Layer 3 of a small transformer language model trained on English Wikipedia (13 layers, counted from 0, width 128). Numbers have three digits each and are written without spaces.
A neuron's activation on a vector x is SiLU(gate . x) times (in . x), where the dot is the dot product.

Input weights of the MLP neurons that the questions are about. A number n stands for (n - 500) times 0.002.
n9 gate: 559578607463531468382556411517610590469506558325649529603556525343779419330404491462617486489345531489589599451667463468633550411561399478624494567535560486435643439503433651602618529500456566381251505486486672505514613666542494479469605435683545523494416383476598595569426730468681461467661375594486545556522379624549637494363480481542425468405549517514681489439503567385605441554660
n26 gate: 547592606490468441409640478585596564361393690389522471572513639588555506363395455598616597417525381262415689368614471461399487458470364327543753585457584427376515500302389440410551542444431643590423629540618701615577500554319564576490637497423371548427564525350477513365732567708632373334491378452311253503468315484656494470411569553629353451528587587314485469431374538506366564541506
n40 gate: 421702424503335503456619602490457194599576448400653598326464668540520401690524541524557558410560443448394329719545749466532629514446530400554444471424446513510497575697510431370547513696304493451510571552447517464500764430573366493503644360513536354608433467529575528550591587565469292564611443530587357433447575591558503630646497576415609910410625382589396744459365280662563468303459
n71 gate: 419559323536465558507397397609468604735310591503436496327479461486653493439555562445511438464564489479362518602559731276740590336503578704438612426718579462618472477542339578768379460402220594378324538510744564476627503604450450463709371471656532382414352344376676549621441389604397580562440551446559390382297445598475460474646289546645478562441514656627594497412348253149335388668482
n80 gate: 605525582445418553559302395659400702486341550384462548541558646626385599325408444486556702308394597456497455493643729412665636503718595394392510392504445556462630394567465466714589379244611584292462517554586692450465466764568418407497393562656608548324500368543472591613557366548489654563605573590490333606353626370399371471524720321473479430470354448676555604429448439473727314603702
n113 gate: 413561560566587407583434525503547622484432589533450430240541593416458550566672561455630689528453605417497279353512481594422651378327597512443420540506417446243527597561332347561519506494534466598645314396620481378262549465578459562548412468497488534395666288367497390470283769532627454494352392614469547418569455586535602348416438699320468326476525599466476549331386453431727473462573
n121 gate: 611558418348556382490371516536410441428487416490596179438507484470500428434432530531359753636408363572441550433391560633633448551506339564655490428305567494523597642625480484410563661503322639529673353471434454661316519328483706579326507620373350602656579644430476448357449723398640284436614513377587266526454395503540574556474442634487358442414416429386472445228463360677610402546406
n136 gate: 385506704497476552509453397512452562429565587569420467512453418432591663545549636408370451434405638447459641633512485638686696564452663532283518418445560460500755586540463553506396304366220442360470503497551479567373386625527563522278476434557438384600491423506793513469419512511583544471491539338396402363634619346524440503479611453562470421396401569468629538337566529488640418405600
n143 gate: 606298556494451397487516367452399467578468280743490582362406300341387601340426384500302719464620388551594375474655668560431623453438497484578564535503605447318525531624657461455441361586487612385490304443326464278517481441591529374467372389665584477456522529378450566518402477460368516563580582520684445526734560615427450394708676368394427446497464434619386698420309581400526456248613
n161 gate: 376354523371428695360654560592569674387524290480654336392257324625198673553412785629586566337569398464395529377543438629769445405623468567547532652236361699593815618528492411607516467428528552429765512314529841338521393699577459445426443476463548387559481114473525766580516414561462639328416312333650654472395483504599780854488517592484334396531443290504645611496492420432508369293591
n181 gate: 561649555449486526363363421579816493424682581472718394343543514374322626635541504556427485314500478532396493213641485422538576470521500606834229604324225531308479432599321331790591394525589539425525574482518453345515564652627387511460365875665529417394559374486433515599518460575530511545446405478479569547341444666600272592532635572339233351658456268618490411500504604446475514515452
n182 gate: 524416604588730598389568503789363480446571623490432503500704490544497449531468399598573594603527472456388527196603472570398411521642561368663423500426700546289357526540514463530340731637390467540551371433503404341365457578401192596538377490462507524607526371323559511352318390663458573523722307222367507357517531633545382478432705443490500556385562233571339490426372520520510542490299
n187 gate: 686487462466686450343500439533537540509315527589417422509647515442560509648344494392331635441537659488433336509590378538390619601430399643429542518420450509577671546641509433482503338551437563551478566506290305569435494321478664397656587435503433675416447589263481643433752547514430684396558656509497402475396406521462628474491615500415560478321332456500465756520322311512596485472422
n198 gate: 459385476420563451646564345374580586500282463432519464491408298589520303359398552391477526356666523484462613442484552461546630369445605475518560500546358700583407644450290646509375374425437534519513494400574638372396566564382301433316513455568437538694503386518664453503435494563470247444434519497512322583545673537298341332519427645560578470648396594588684569497400304389689381721653
n205 gate: 595572540598547586414556341475587424438544503478472449417483553600580517511384638465437417562528372525453551557585531433570474411455668495616530528631469630674333690598445466500402466503682517398415606495568398522591566458326556553585780432460428514515354598597653417471475562603526533443594324599445564520478399442781400686534538517633673540459520500719468448359597464385376586472600
n206 gate: 500459503331526344395328493500563533325448396487646560513414474566364299483411632442379470373437436637385647402648409490612375392494457696513585582390315510563510603419483526652580386588467233487317397484407600762443393623381470452557723533419254434333455447545629388653565654714603578782431420390535440440414466539341426615332359602674527520519372564579450373384557323427500459417395
n210 gate: 851397469436510296405503308510464526522398522519568526770413436417270478600223576556507658558645370522446432536249500437485561563567407506457541494533445305545679627591285478535494363516560614661273403443396409513500582461561552429529607490360564577571553503484619517445353610470430415341459660633541404503484394588559598524721517446656533540369392539529470563256644519468490408264582
n218 gate: 606537466500366220467603500482714521621458566352514439493429408489496599328515409584460507682710518489546643453431341357315589722635500517343406553320464599411628630368774472476386601549517615580375493535396639604486556589664532341439572364302363521757815412294394255403787525520507368610433511554462489358628453517609326496411518278521259511552518449609456472702367331659403609432525
n219 gate: 466486435599575433696391483557404346534361604244376559415555503415461602338263476507503570538476358402446479476513420556388414567513541480618557378418476714493493571720306384473562597439439530560514025601369280483424550442332655482583479507431466507525540350348528496545503607583280577566389479296410517366158500647556615446578308595442654313480587476530652245568378473660424565541451
n224 gate: 463458500413565598364488411549553488621690518320497434402540623703418389459506623631487557534602764564719366513585717494667626364568345476551399586433437518627600468488580565567379261598326512442475575439603671373560460646432350545550553497569534711503539331458532592585485419480487536521378494487509308401525646418370462353633577577561360618536701588558767643553575436528587604466484
n230 gate: 720456537295636436520441458684385421477616436405480533694624613552584422359571487524387397602346639587399437543532517675497538440556337424556426348310285509392611454484218529529575692590503336295510433490385316494440564510395513336560329500672426546346440425409631372556312602589683510383458569454382490565477631423517523369484347568549363658335414297568605651422387565546727666464540
n266 gate: 401310497435491605433369330322403431568395333464681569515472364454545581559468624397481452425659465650599547582433437490608643634423379509312583500584472554599661535485340534412475377564359613573393582387597556327380408525304635464491553434538491677334503432632564635341385522719661591735482491591582562497369423406414516533655361602411439529370415620534438634423459309491641619600452
n274 gate: 506490358461330560619590619452523603323391592462377333481465468282503468675507632577451605474397539586500604625506732340363473569515120525410497541487667565371462388403497625361542438452395503430490538942412536421441456455733429372605471386588574616598615548593639373338403337421373522559516444578453394451497612494484421323542517423535507653588621523657564481644464391458601448565562
n279 gate: 633506703319466497691553599528616491541639607421500440451444376472468540594393577677522561525584671568721544579509430432473608442536459476662515441244481572456430521351461388570287728328478485601327333463450396454592386491500456637566550506180395456369578621599619341405500554453532405352448484522412266440628439628586630454534701497488644600533586465485423423533272500444384634569529
n282 gate: 556664674477605581412391319618560692464425591500457517585556562447612589400507432462393372663732637643572543547342617490580725493613500751198617324555550525454561590526446553471414443549425607623490381419467593465483399706725596331493563550621552560510643497232534567556397653444606429478474691490622579626507368413362416465388630222523310354423513480533556458494507428312400468537692
n294 gate: 507674476507564335672579585599611439521489353673403420316286454383350778568570438275380595478529384430532731427409565651397474698371678538576528366430406345646448664490500468220532515444331647588558424486536360587355728238529406496388460529663404468597490642386687519412322504460552440337673410363402568389468419427526591670529366443525603618621456489323442437564329479795748705471500
n303 gate: 556436373576441500458535438491435538618567546586657524651465439597536488420213518515593515533585488506567438656463479482526525349385447606542485503683375577429698577382491526526541697468257413535331506497574444316515355491656530506658491482392564488444537714494588491352377509572582500637468288405354391479444464503720575494573543474666455458437524617325405512494676386312633463308419
n306 gate: 625363421762433554550537414442296426509338346404404478442506417534446509432446327624553431599540144291500447466569528475447597522564666527456573424372556461522629448398602432382376619661379415527373524431506704332694476633466395748438578605462451488432494564646551461427539519477516702586430506559518522565266535410528607526392490488506257446384509707546483563480569457574723485472459
n9 in: 522576510620563551531484446432657475478579449431522586524434429285651481431469374446478595544462514443492514584676528523518646360667538665611589530463531468265535461412525590468610519484524519460392532529668428572519586610404533600547682541464535459580516426447674491580399776546520369667627447464364432560596309615542584503647594421351438458476608455617516387469642543585663424475572
n26 in: 413453509443551537571265371488461415539437373564494509503651452731528386521525417450488657685497424551266451485429408478631500302532807403361497378656622605476594599565379509524370573458574488447388462506448361565243461521600539497610448543417536579272517347503422526466377643390572680561566543387488422700566488367401666366545431643401639366503469512530463385423436548362391460433564
n40 in: 491503458644578667554657332497642569550438534597513433444531466375583544629455317759624529491478525658453370417552370416609763596557403396455537506575579406563610591411342466531531764444386420518446473681519421436541472509475415500201298494455528415635506444691510713515610589518627506330559548513586569547406638531506516444497546565338397358460529503469375466256599603269519467743631
n71 in: 421826497590474446609390431503233384507513425639370534569553526566551603610655636579507497206440352500569497601704497394561486459554563645353415464269550519739646550630527404578297402595431291471383577425564383497446441663693600514510493644480678533298490464596466542597409534684603546664392584644351371457470514676649439570686428359493456548568530412408560656405281365421433560397500
n80 in: 235641545250420213497540517404363624403447533510467476523497583361613387255407534376486585292427628536666628588516544600577472555563187591446402365448476551510422553480424726503376378316618421539473487513668627526595618671791604542561349423534609483423551410358466642528558668581344356506467692618500467507473466552500534482377396606441425490555422323616525503326486791560530526430670
n113 in: 684608483422616534601422491379578575530367348567398449426488432245494637743497396364467704638470542641467548445491518515615516463517530506509579379580554348422564436477420649523380509591491632397446491471500464483361623551389407547270449413588666617466540346535635475531474500332308310370403433449509619470428598608332418494333503500497586343402448643358616544503400506607728426563616
n121 in: 386456368668340460567648454415311497405588529689434610422566493412554612460364463520386493507530320425526384436481670663538455608422418574285516406606660471599603488673571316307483577312714432474480497432646301555467642523606507466363420546447464375579586585525432339553449483392633484490363690517490490678763513378503517510592497343477135456430450490467422636366584572474616166454570
n136 in: 562704479547463359503437313522522425409550549473337364658606512509618565660630641497484538339472576429519576420625376574464474398402709524434337590409535602422625488527419304494324408340463245558595400595654610512421319701585428575418428509586475497585346273618548543482192472650361518400500437487354387397456449531567519625528597339460593519452306519649541577464560571379434497648516
n143 in: 444281505556478633457429604472526554362486342717551297503390576326370539429433535544308592528452386467508568563387534608386547529487489481514595450459483402475431468627529548428554299575425436489417377500406483437520439483644261447629497483362464520461481683486488230505632477307538519519355460434536396409582691461509526583728512522548529561497529670511406616296477539545466484386402
n161 in: 596675338625576330743448468444715573415628717539613533656411652363690428305554554562455434817387664508645508734272439533271377665400564457422444460433537414722264599657641331322403737683579492773419378646504220638352667346484463403263309720578372605657500552395554359546394504337404496535679721557366431674415574409615385394532672556540421596406480455528133314534537376653419612561467
n181 in: 529561492411526494403512394529482618314444633477711608383500488535464420586402482695599560497689641596450339274529518506548621315489494425571253626469509514346445450710336356517592491526451636401509621381488595566512541450592464488521414714470447610478591518546351616534411440403380581632509530572517530589408373610482482619577528351480464409529284365670368361615332482426482384604476
n182 in: 431363491554134536616487673444682513449450531485510680741399437519374478427441568719671474270633497600683564552448526523500517494416592571326466716635336537586423551485539617354554474300625360491471608391468475475716397608481532371452570360471406513447534421427282322527519599384546339466481506660540459529522643280448426447367359544613311536614490603550482587593490478528526515357539
n187 in: 480401575416572565470419341606506448309397386683424376394616370546592546614578589641361687550477594526523471450672491332433488637403433435411460589521485556532644437670383538483427341560554577486500641497418369497476503523529331385591602342653325602369570428514521491558738644467551602444420444582489686608578449520550627469509398445371479446542400476675470640406624296526453431512618
n198 in: 607531512434626528592605267357452666374434473436449299583545339449211215554516546494634635627636491485485400399518445658509639475523536389610645423447561535554424477459348482550388402307550317574518427379427603418604367600398418431497533570460595470503590581485528660526609294531491482584571540500497560416458694317472491313488503536524596373453372521524566400537476321620667512639638
n205 in: 593528484451432568553415503704436517648731390535544405348610445445559626588437500520453573663508486522440536472374520602479558486490374586511560592509631638420495503441695390583373550440405484535386503363528481543383522423544423549611683475573361456532579301452503436536398542515514605495516525592342574539423275511458413538396463456293534494447291517492432236513564378631622547552368
n206 in: 680503517429636500339554583453473509643488640624482388562402665577664337350324594534506497335628431479550491706593482488592593534475488428612535362614488526470308497346491408515458554394482485515632587494308506398609602330640560528425554458497506443537546405480393437520451362414633357549509518635584521482313564427640309519438722527497231227301482512503354509511467438598416457431473
n210 in: 524662514331452509629385572530464433524554453682439117545684551443380440539472404575604562482497570458533591402421512653378437423460443465558595676484583430370538568585484512580485491363497402645515353512512573465500666464570287399454357506466434548415640371614370574471471409344278568310592497546315343533500407606392429436590516533428543721626289392572303533394430581563549437467549
n218 in: 578355559406581467477428309564320399770410803557523404568337548578437536513611543399361314575787474384659618397449474366525330367351445601484314432399289378376592485341698435344490513526308529446530373465556431459398548458435566432563566411563574536507553555443420445577452526418696580544497500701471581549516583468543480222591703477455553436579480377403340596553454458571464559543832
n219 in: 635392360696535604336448611486162489497372479486212543670482604336575626539507429366589468458602486286312451361786571348571368532390416612429417514533486530521435362633525545599402291352662390390574361452437465531329624419405465562674454673475500507276503580726338325361497571516391555581528305571660517360448425640346329286503456528590529395408447350396530311444543524441419483655261
n224 in: 420391531394625500539506407592348404516389368509503503525458398545635468552194428566503490448458510604324464402447383613488577470491596575583386452557487528365453527635467542418532441655266346617384481443519503591213418345519445483503442429454653535389352570605464364542422438620583478248525090581741529420397457399313379480554183513440385619369282529468546522473500395497584647532484
n230 in: 567647646322642485249319489722461625457518274497771504489650571589515433486404547415529475389553460465486504641327482188555608518544646448551567802415652620560458380556548454681389366479595409577719441434493550674395364371564396682630582658352458468418366493593504413423413392443334472572437435198549279486318361319409232733457640370620657529469478449345561430514486292567414480496482
n266 in: 419391570456611503512559494285441459591198563366650551596327523491497456541306326446560338473570455483553515601500393497573448326492518409525667532448461554433363566612424433357665586535301558431308346422408550537384330559482648524423488745443535629522503450364461475464346385439740402565384622630449474547582449486362527528602433506552509554491375548468425549628554384506592360468557
n274 in: 572493516569398544595569622288666440381575451468417621608665533447442549533435615278544449670457339402378390342568674575420587551443203371624321493500651561649603382429388549442410413520425396539467429821553463503443412527652513417624640403188582603521424447561605451528378477494534617302582503567597421311612439312581500437609455415267510599574433618277581513553413369592433715463540
n279 in: 519616622438686510637565354469528581562447488461522411373581605503427705579487535584659561374562399712547465595388592552296556449631609433419488494561396482406585324497343453369841503558571344537500324430481544558440531578622450533370318579513494656585581469380599676364451689500516292376389715522497512644528487390430487490472669519522474249639449541497603580550418500606538410738548
n282 in: 536359513669447452351453424753410410603424454452510594503264668695660606527379554301655391430440557375371416500526385758529545657658407545545418569507625519633354497445822513399443486487405454510470494533557490464635565537737373514561574480804305510521519520449308677421477564428507751339687348396588477407557538474323585546583552543437442346490679500447654402585578398636497436460314
n294 in: 337492468507582263462653611691714478292607474630444421467459637456569719601496508492409591627433240739478447701518621254561461508390448424425573529539560586638638692475569370402549617643518522705425695664181429620428441339657594644387545241617500590434270270234477476514536571699535741363732489470406563362515447449527599618697299500459584416792405568482595507521583518381436411567432
n303 in: 509690640568515414589484596494632597357586351421441525617456426488522488487313535568377666312522459479602525678682617683605356583438540533446386303410592353410540696594384488591631642436623577390497539598688431293627387747528450588449374600506611372428380525521519636665464547377416601428288604582409450394503692567516567441428396519500548455503259678537553399589465537553418455415484
n306 in: 391435472411568292467601435444506587476479418564560509594482337491527467356565287377570597581554660694512578506523570337615403265670488291340462597577506437476500522456617461369470491497462374550539491407371521372382541368476419326479479575663594610619348467598439601531564506665599462561453409608459360628402482471329439739393627509550488617564446497394469661333476482369725474566661

Each question shows a token from some text and the vector x that enters the MLP there. A number n stands for (n - 500) times 0.0042.

"ally": 223361349463503663685419633604384724532497411757419588743447504517434386646539574551501392501484581600557494535589548470552705444724613417690563581429572546505427344564519539392418668812379421555478613519517435624443487572338494396574415523581524485577477558638598799301439283471413523548442604505444428418476482586759386543525415370391438316702485444583340427418735504494582640541506
The most active neuron and its activation: n71, at about 0.5

"ing": 496437501377404861482503609588432598397496458633389452693561344386408313555537565522498447489266589692556460571530575384427525419873563425536518559597586693526514374468486404369522496494494524556536680572472454651608451579488571530472576500596459408639320524481460587503388495255663367675424248558443369519459461615581473515563423515425484386600409493263315457570632520462404627540311
The most active neuron and its activation: n218, at about 0.45

"ed": 408474400453419777424394590496365688456427475679480508662618306300411334560546490564475435525321479616524426505562551428405618385777521538515394593520547479561577325562504435384442610559503393542543660536464486612605423585551596429649499456494459413750381582548636650674420665374470270559381293592469498502450288736504584558598473317542404313623529410504500315686629478427498436565389
The two highest activations, in order: n9, n181

" g": 555472136429476369545544511419514458498403702608551569531473590476432446431484640441306336456273484536407360644471723296637590696665514450424634450379595387450442490501441523564484692430275571581513457434492461417817308549417532337558296432379582532563444576555487704430665531369501552495506518708407632530555599419272417408596475558534534308697446391455502423528567619660419470470611
The two highest activations, in order: n80, n205

"il": 408417291491534729687493531519334809516454527428496520585386363576384495427508477495416481532378358561551450643589591486431609574706348426603535508499556541434345439469695515505491617589696304555376692444385581725592526449337477424579412206523571450951545584616419480479405477568475595493386475475589490350452392667460430276570439595406679345570414443389387519545376646585520282678463
The two highest activations, in order: n198, n136

" between": 514591514560529470175560540516515694596341324516464608549560447453586510577555557652692514385258423551447614619559584487495581382668569449527550401486525516445528389419433506491364297361574508486437586457679753518568386403502572446532418507655407565524254479538637501416361512342542429737351449542472569581508472433544573440598558308540654468776496555249480504223563447612448457606301
The most active neuron and its activation: n71, at about 2.5

" al": 370548205625720517561466551360517383563326466444407433716574655412427483512466565436544697613371485452411408451604413280502626417584413474475526462290694541399445434522320304612408512503487415564488493321437436686578384402514633639472410500470492533652491515635542632333622449489462504581476339399531560298434605623481394478432490474438736343548334403434268414533513563800436475638423
The most active neuron and its activation: n219, at about 10

" the": 452571325519642793351516380433514435615505481541354397729472505537511647333587571593502568348246421655481561358443528393518543388806370559539492533391559439364461432330493414578573425441531458634522563515508360472551484418482505476494552480500510528655176500542462522593493426351418519477402602500382473542512471590417482469460448256433507549520508518400459433572488478754481484423486
Which neuron lights up most? n274

" mon": 522508270541557607430522637637534701470306450388514490494425721489440477422544600554291551613312491517506353496578570369577677408563362519588523400377607442455682455442324522370307517492558189436704747471542449427626515405432560490487329471542496658365457541442382684412620607348370440615565348493359508447506418445441553423316444455441569486527550326426354392340725570652463466613521
Which neuron lights up most? n80

"her": 626417179401684662449354505530477664441396526554448593594531468590412483475470541518538495191413473593583464486520440551458466452674523344548561668597590500431257586567611486285225699641508340493430466506290453554590429423448510337715415446369473515772599465397554370418421631392499472656308426735470512475435378540597450453332419552460613313530467474404492479484566569683584398598361
Which neuron lights up most? n182

"\",": 395529188422315583609609556501552625366505280580459427479442700466542522402592503503556368501354576504546423290528442643416579485603534385414514453680580379617469308495486238439380490583420415391516715277584626527495464551329623507477562366509501461504306375533416398602370585539380518467354470639468681541489605605573461268250545433445495472658504531434356422604502383542515396622500
Which neuron lights up most? n113

"s": 508641453590542853521468508520415587479296512533524574657550331390506367529455488364476519531331553631487437512481397510487458406726611380417694475597599516434340434377489644298531686520519389409431505531652443633566328655442577369510475410426390475645538490473500445436489505293468598498408521643197272576517468670579522500498530490387444452874465526158512529451595508486381675558562
The three highest activations, in order: n26, n274, n279

" a": 595508296493469601248625472316479512557715427596343240623366462686346624538584733543429412559258467679408534380463439386441538548622464445631520563591575422233417486439585335657538423448547503517474562475573503595641469539402472509451406427553572443726311376445461395578358382264411530492439486500428458514637460523318422358504492384496558573497482325419525486244532472631549474442538
Which neuron lights up most? n210

"uch": 577390445491483494488304466488599658603501324641691617668670561466416364478406653389456335224435512533620725656440861547493537391563510460567550608505597374360527501543625534433404428519513294604632718488491465560708455492336462546488379275586692580699519549547452512421462512513390470567462460618522478488579458637643484742481524457417358374557564421568460468512651409624545590675418
Which neuron lights up most? n26

"and": 326404337196580689291404551462540581463455594612465584707619455533295286475457577240412489331376404456488460678552480502477671498750553554480484518380722417412375454564674420568520546554626392644498855464438440699451632530356407481637583597476592442869527537475494662531429617399642564516345398543508376513585506518495483370554506462516625441610580567476314597535596440551511622633381
The two highest activations, in order: n206, n113

"ay": 309461394445528693451465486438574629447425524509394584612508520426486399533407563374338353342459541579374407667565368396404580388745828530454306528576445540267462336551658663345511575676618548649612777500451579694500627520394444473602453489454563524637389523446373657611530474227593568613548386472418354432463353581609417393521507397339651400470422529378407564595509521507564650527586
The two highest activations, in order: n121, n210

"ack": 380505393578566700362490598558379514427291486557379421611326433380332452536467624536356475596406472605660392627544508544494541413780492423537625462631598729439433558440778535312527550627739547769533716434620607573543648483386526567574644295603514401589505510626324534627466476579533468466445471605437336516635259617464396423432531465399543409631407442345401573498523515488467626690524
Which neuron lights up most? n205

" but": 322424330285354634423551513490603521464343418401374559740472680569576346592420613574290513557503615579478346427630494409659645532796559470442546520362524480548597485344377383365490566721488327335661618448601388675541643500441555589384592307613481603693367404641475528410523516441436291494426507383416433563405484434554439321399443403612538484765542419562493535523489599583631458421516
The most active neuron and its activation: n40, at about 1.1

" \"": 389394440698604539347551648651517546658320526524415503598498631612587467587654558559552585658384598606623555508563436342503712606603477246362334463653530491534473442337428696549385494428381387656535701357640558443658365490431455547438508561406508504658328455572564581672600436290490411545359471664388633630493483491414516287585484497484608375502246387513430445508618490532502389494631
Which neuron lights up most? n198

"ric": 352373392534428699485370389274409789791513469391593477623344385503451345475570524417571488525583455645540422633502546650382588656499504599388458529362600477492498430560486453543569567608616515494421589529216412614487562522630584385611283445382471609620413612678470456377417501494436428642300564666427518597523427510671435463535515655270644421664387416188542373428481462533390497598388
Which neuron lights up most? n266

"'": 392533457454510782649461490629508550423503375566392413490445618573370489476457305600498398445598554413634449313441554477301579483793554325321347576535614384533558540526459399320323619511452453586505538330637447672573392627474576391619497562466337598682357489549502385600499647525405465685462463676334688434545562643320444558539314421450463545708497390538545362533507463434446405529522
Which neuron lights up most? n182

" h": 500413256545480399518526482272656266505474542610564481494589629475495403470403683636468468444446556571439428484561655228537571576599596316555522432379616513541563508496407427484573610510344284583554508418464482559660363516421606475513369328450652410745489634625503413500669697348567565565664480570436491415528573466236443337688332510334557341543451341288310568293619458732501487537451
The most active neuron and its activation: n40, at about 5.8

"ster": 406509324443504823424368575536443484514396565473473407627567487616294367499462511508413325309290595442533503657562435672492660267733644455534647631606655626584448419526491459528511548307685275513510610573506524447576589414588582513561479502398395575591325576456460498531663446277640458434456363444376489643528525586383375404485353516338526526532620532446384526645547706425507524511421
The most active neuron and its activation: n113, at about 0.48

" early": 373482443562602861672462476444439649625514546473400488750547512584525452505625641627585432419425582670557533546577734441501454315643633640616496498545811559367532440575491452564296278543381514471477479572610391546632381408342525576454515621600570619588447656596640702510361425473515377544588454514309474523467596616660364525665577363501395395466522590699297489567595503543479562462677
The most active neuron and its activation: n71, at about 5.3

" My": 552418388626564583382476521509653682680440421642293395609359558555410685418589482560459531403438526648387456518561561456495579386610733534522460425571491484302409535530595583419158479590543513440484650408388531821817621565295606527529536502559428483467504620505356672516425573482436360561497504606284422443566472508356459505467471382569573342372423469617494402317660615640475599619569
The three highest activations, in order: n274, n205, n282

" Th": 358559177528638562577343548419372440500609576769499407737634588471480526503580466606397566354354703549554590571472466515597510502593674562476652512531662460403518583566653424612422357533354518393487539332525276609693537572520633411331383539442646430650612660516470532683706580400534554420593468497488389508523693500352335503598465245548446342410581519388363533418627592629357502409525
The three highest activations, in order: n143, n121, n274

" s": 662743183669475565525404578396487504512441558567514352573736484490424529497269579402466404562426606610461368554460453404530473494485637427442569381391571443317441525352304545509603441443377328499667556369701385627489451581474506519617387475514542369777480485714503508631667351517430699468642343533319563590560601501430420485641438541334496349600539477356264468373588486684354519431560
Which neuron lights up most? n266

" has": 219536431421478424562505562572552611630380623306518504664504509519578453653456581357532416529317594752501380424295525391623578622608578560391475467532574510475342472511471581573467361572470494348394521592758493605513451487503544290679454543468647689643374425707523534496611396481311611426482345585419523505599538499349532550422374333584303625637481475351504488466757467578747503526428
The most active neuron and its activation: n224, at about 3.4

"ore": 274443474610492668617488457616464725419515328554618680693573443465463298648539498378657193325517601616576488559523665542581536399648479309508562451497721546499366617488529482601565542455543360615511622428505426560563572528677594624582399400474547500759354616564475393472404414419459368779415275516427485549452587524579452314564458608337513477369504442436440584592700458439480572704339
The most active neuron and its activation: n182, at about 0.49

" comm": 610473383654459334615547465177451534437369332393633584632437548581540383387537626528503505411307529676538522592604464499591462277571496643653552363489483494362399468381356342373482547487434449498529573466505532611311324569515519531610366449505266700611527388639442384534666551674612552556549447499507541489639525410221594389412530657428505376426350372601231333499494491523476673580498
Which neuron lights up most? n266

"lo": 386555275677721708605415487291434518622606390453612434632562630440513455470636407346309375504504563400392357624430414602534489358749510497431574411359561564350511469533409363541539376461692347502455690488450490779645579444664462377570354353533391409434545591516516586545472301462459328554287513692516490357539419572601381542491408491323577461373477479215440487661678433422442561583474
The most active neuron and its activation: n294, at about 0.44

" John": 577581108551520598404284641503504625422281513469246527669476421493458643543507535493460345339364630569516349633424378538468551488693710411523500578398578517453548643469462575449356593650669278401612632408446309789445629420413591545447546352447455463617370371561438543604555512567570542602398492526389511497524421405387564418428544509551702537320576485554339464603543592518438568650452
Which neuron lights up most? n219

"id": 461423264510404806519341483461447824469507532444518441696544423421304477548567541390609507572535534549621357549535680556282614688622439492424657636427699627500351431500587545474638571349601295529407771540346480891498407383513438513422469317447633344649505463534331531548505594404508513396297382367476573392587504627638487429554592431422513401497411466472317500442475414595396479613463
The most active neuron and its activation: n274, at about 2.1

" Green": 729533324510622529514413694417410652489323588601281424667290435566321523567597402635484502514415559591443516578515461484671612564722597446664571519441625450502365593645415561489413383550563542497467674479424487443495678375661566280614484456343367369514358570385528434549539595407477634630390411510280417599632541584423437424498457403504542538520542504222453517474825506506557524646380
The two highest activations, in order: n210, n187

" May": 358448505577556827543509556478406597572349431423349477585469587318515431511580330661436386407435453595372352522579449512486508534736629648614363407640543575490661549655554612417503307772494390628502530359574573713602427326496424463375412570516697526632424571375359605621458550257678707555536539504435472515588621510535447471350421463501702374560529369643473546788488511454438426495576
The most active neuron and its activation: n282, at about 0.57

"==\n": 234239211467333349503513523496534495552418370420495589541658622462618548513380540511532373596366591622611479596500568521441585296524530493434547458540529520551464507451558404703583302662631455710590332499482575597549382555520546531292511529570585435497554466521417610559471516243618602673306461420303669447527460491442361215389743573596628508675582453346324369646448474646588751315454
Which neuron lights up most? n187

"er": 327469339450526740413565464524502742387408654526532419685447399620295435541484466584392531298429551513577388665600601457409458329600662444543462569597573442435300484415606458365426454511544455517454612566515442619473517493696596539573527385397240544635393529463370433626483468443573406567272283596391605498429484542362451457404538410246486280727420432186380543680522653505457603620539
Which neuron lights up most? n181

",": 326510285465502515524482551510562722431443408508586464553548478437575573440563599568500471418330582497444494314644453544442476300633494401503580447602608336589295282461612294435516406684413480404459654398623560726600448580414497547533641460480605519455190484553440507588379590358423575581435476567475594465550596672549450341371598522505471457814418565318416531544598526646551429552472
The most active neuron and its activation: n9, at about 0.58

"l": 277383189508537684571325371385338597424525559473595468637513375429538458514422449494438534438265543417439426509518618477407454393598471395545625578379590576507543392451487354450399556501620388417369721355518305556677413391606557341467412305601406496705597589721547523430660616566570520474390531473479495314318476542487304478472399502317658475458446383291637526546508476768443261644488
The three highest activations, in order: n219, n187, n121

"-p": 345400311390465376472543545399514627541495477461516436523401523455378440485758644592509546608413599559540491519613470443636605376421417458409714570367639550375572387297460422369419432492470521587634734341416583602718513535516490589435371659441500492521499586642563432420522387380438637266583569640257614599508673468489380612538486592390522542476553401487545437640522596825298596602578
Which neuron lights up most? n161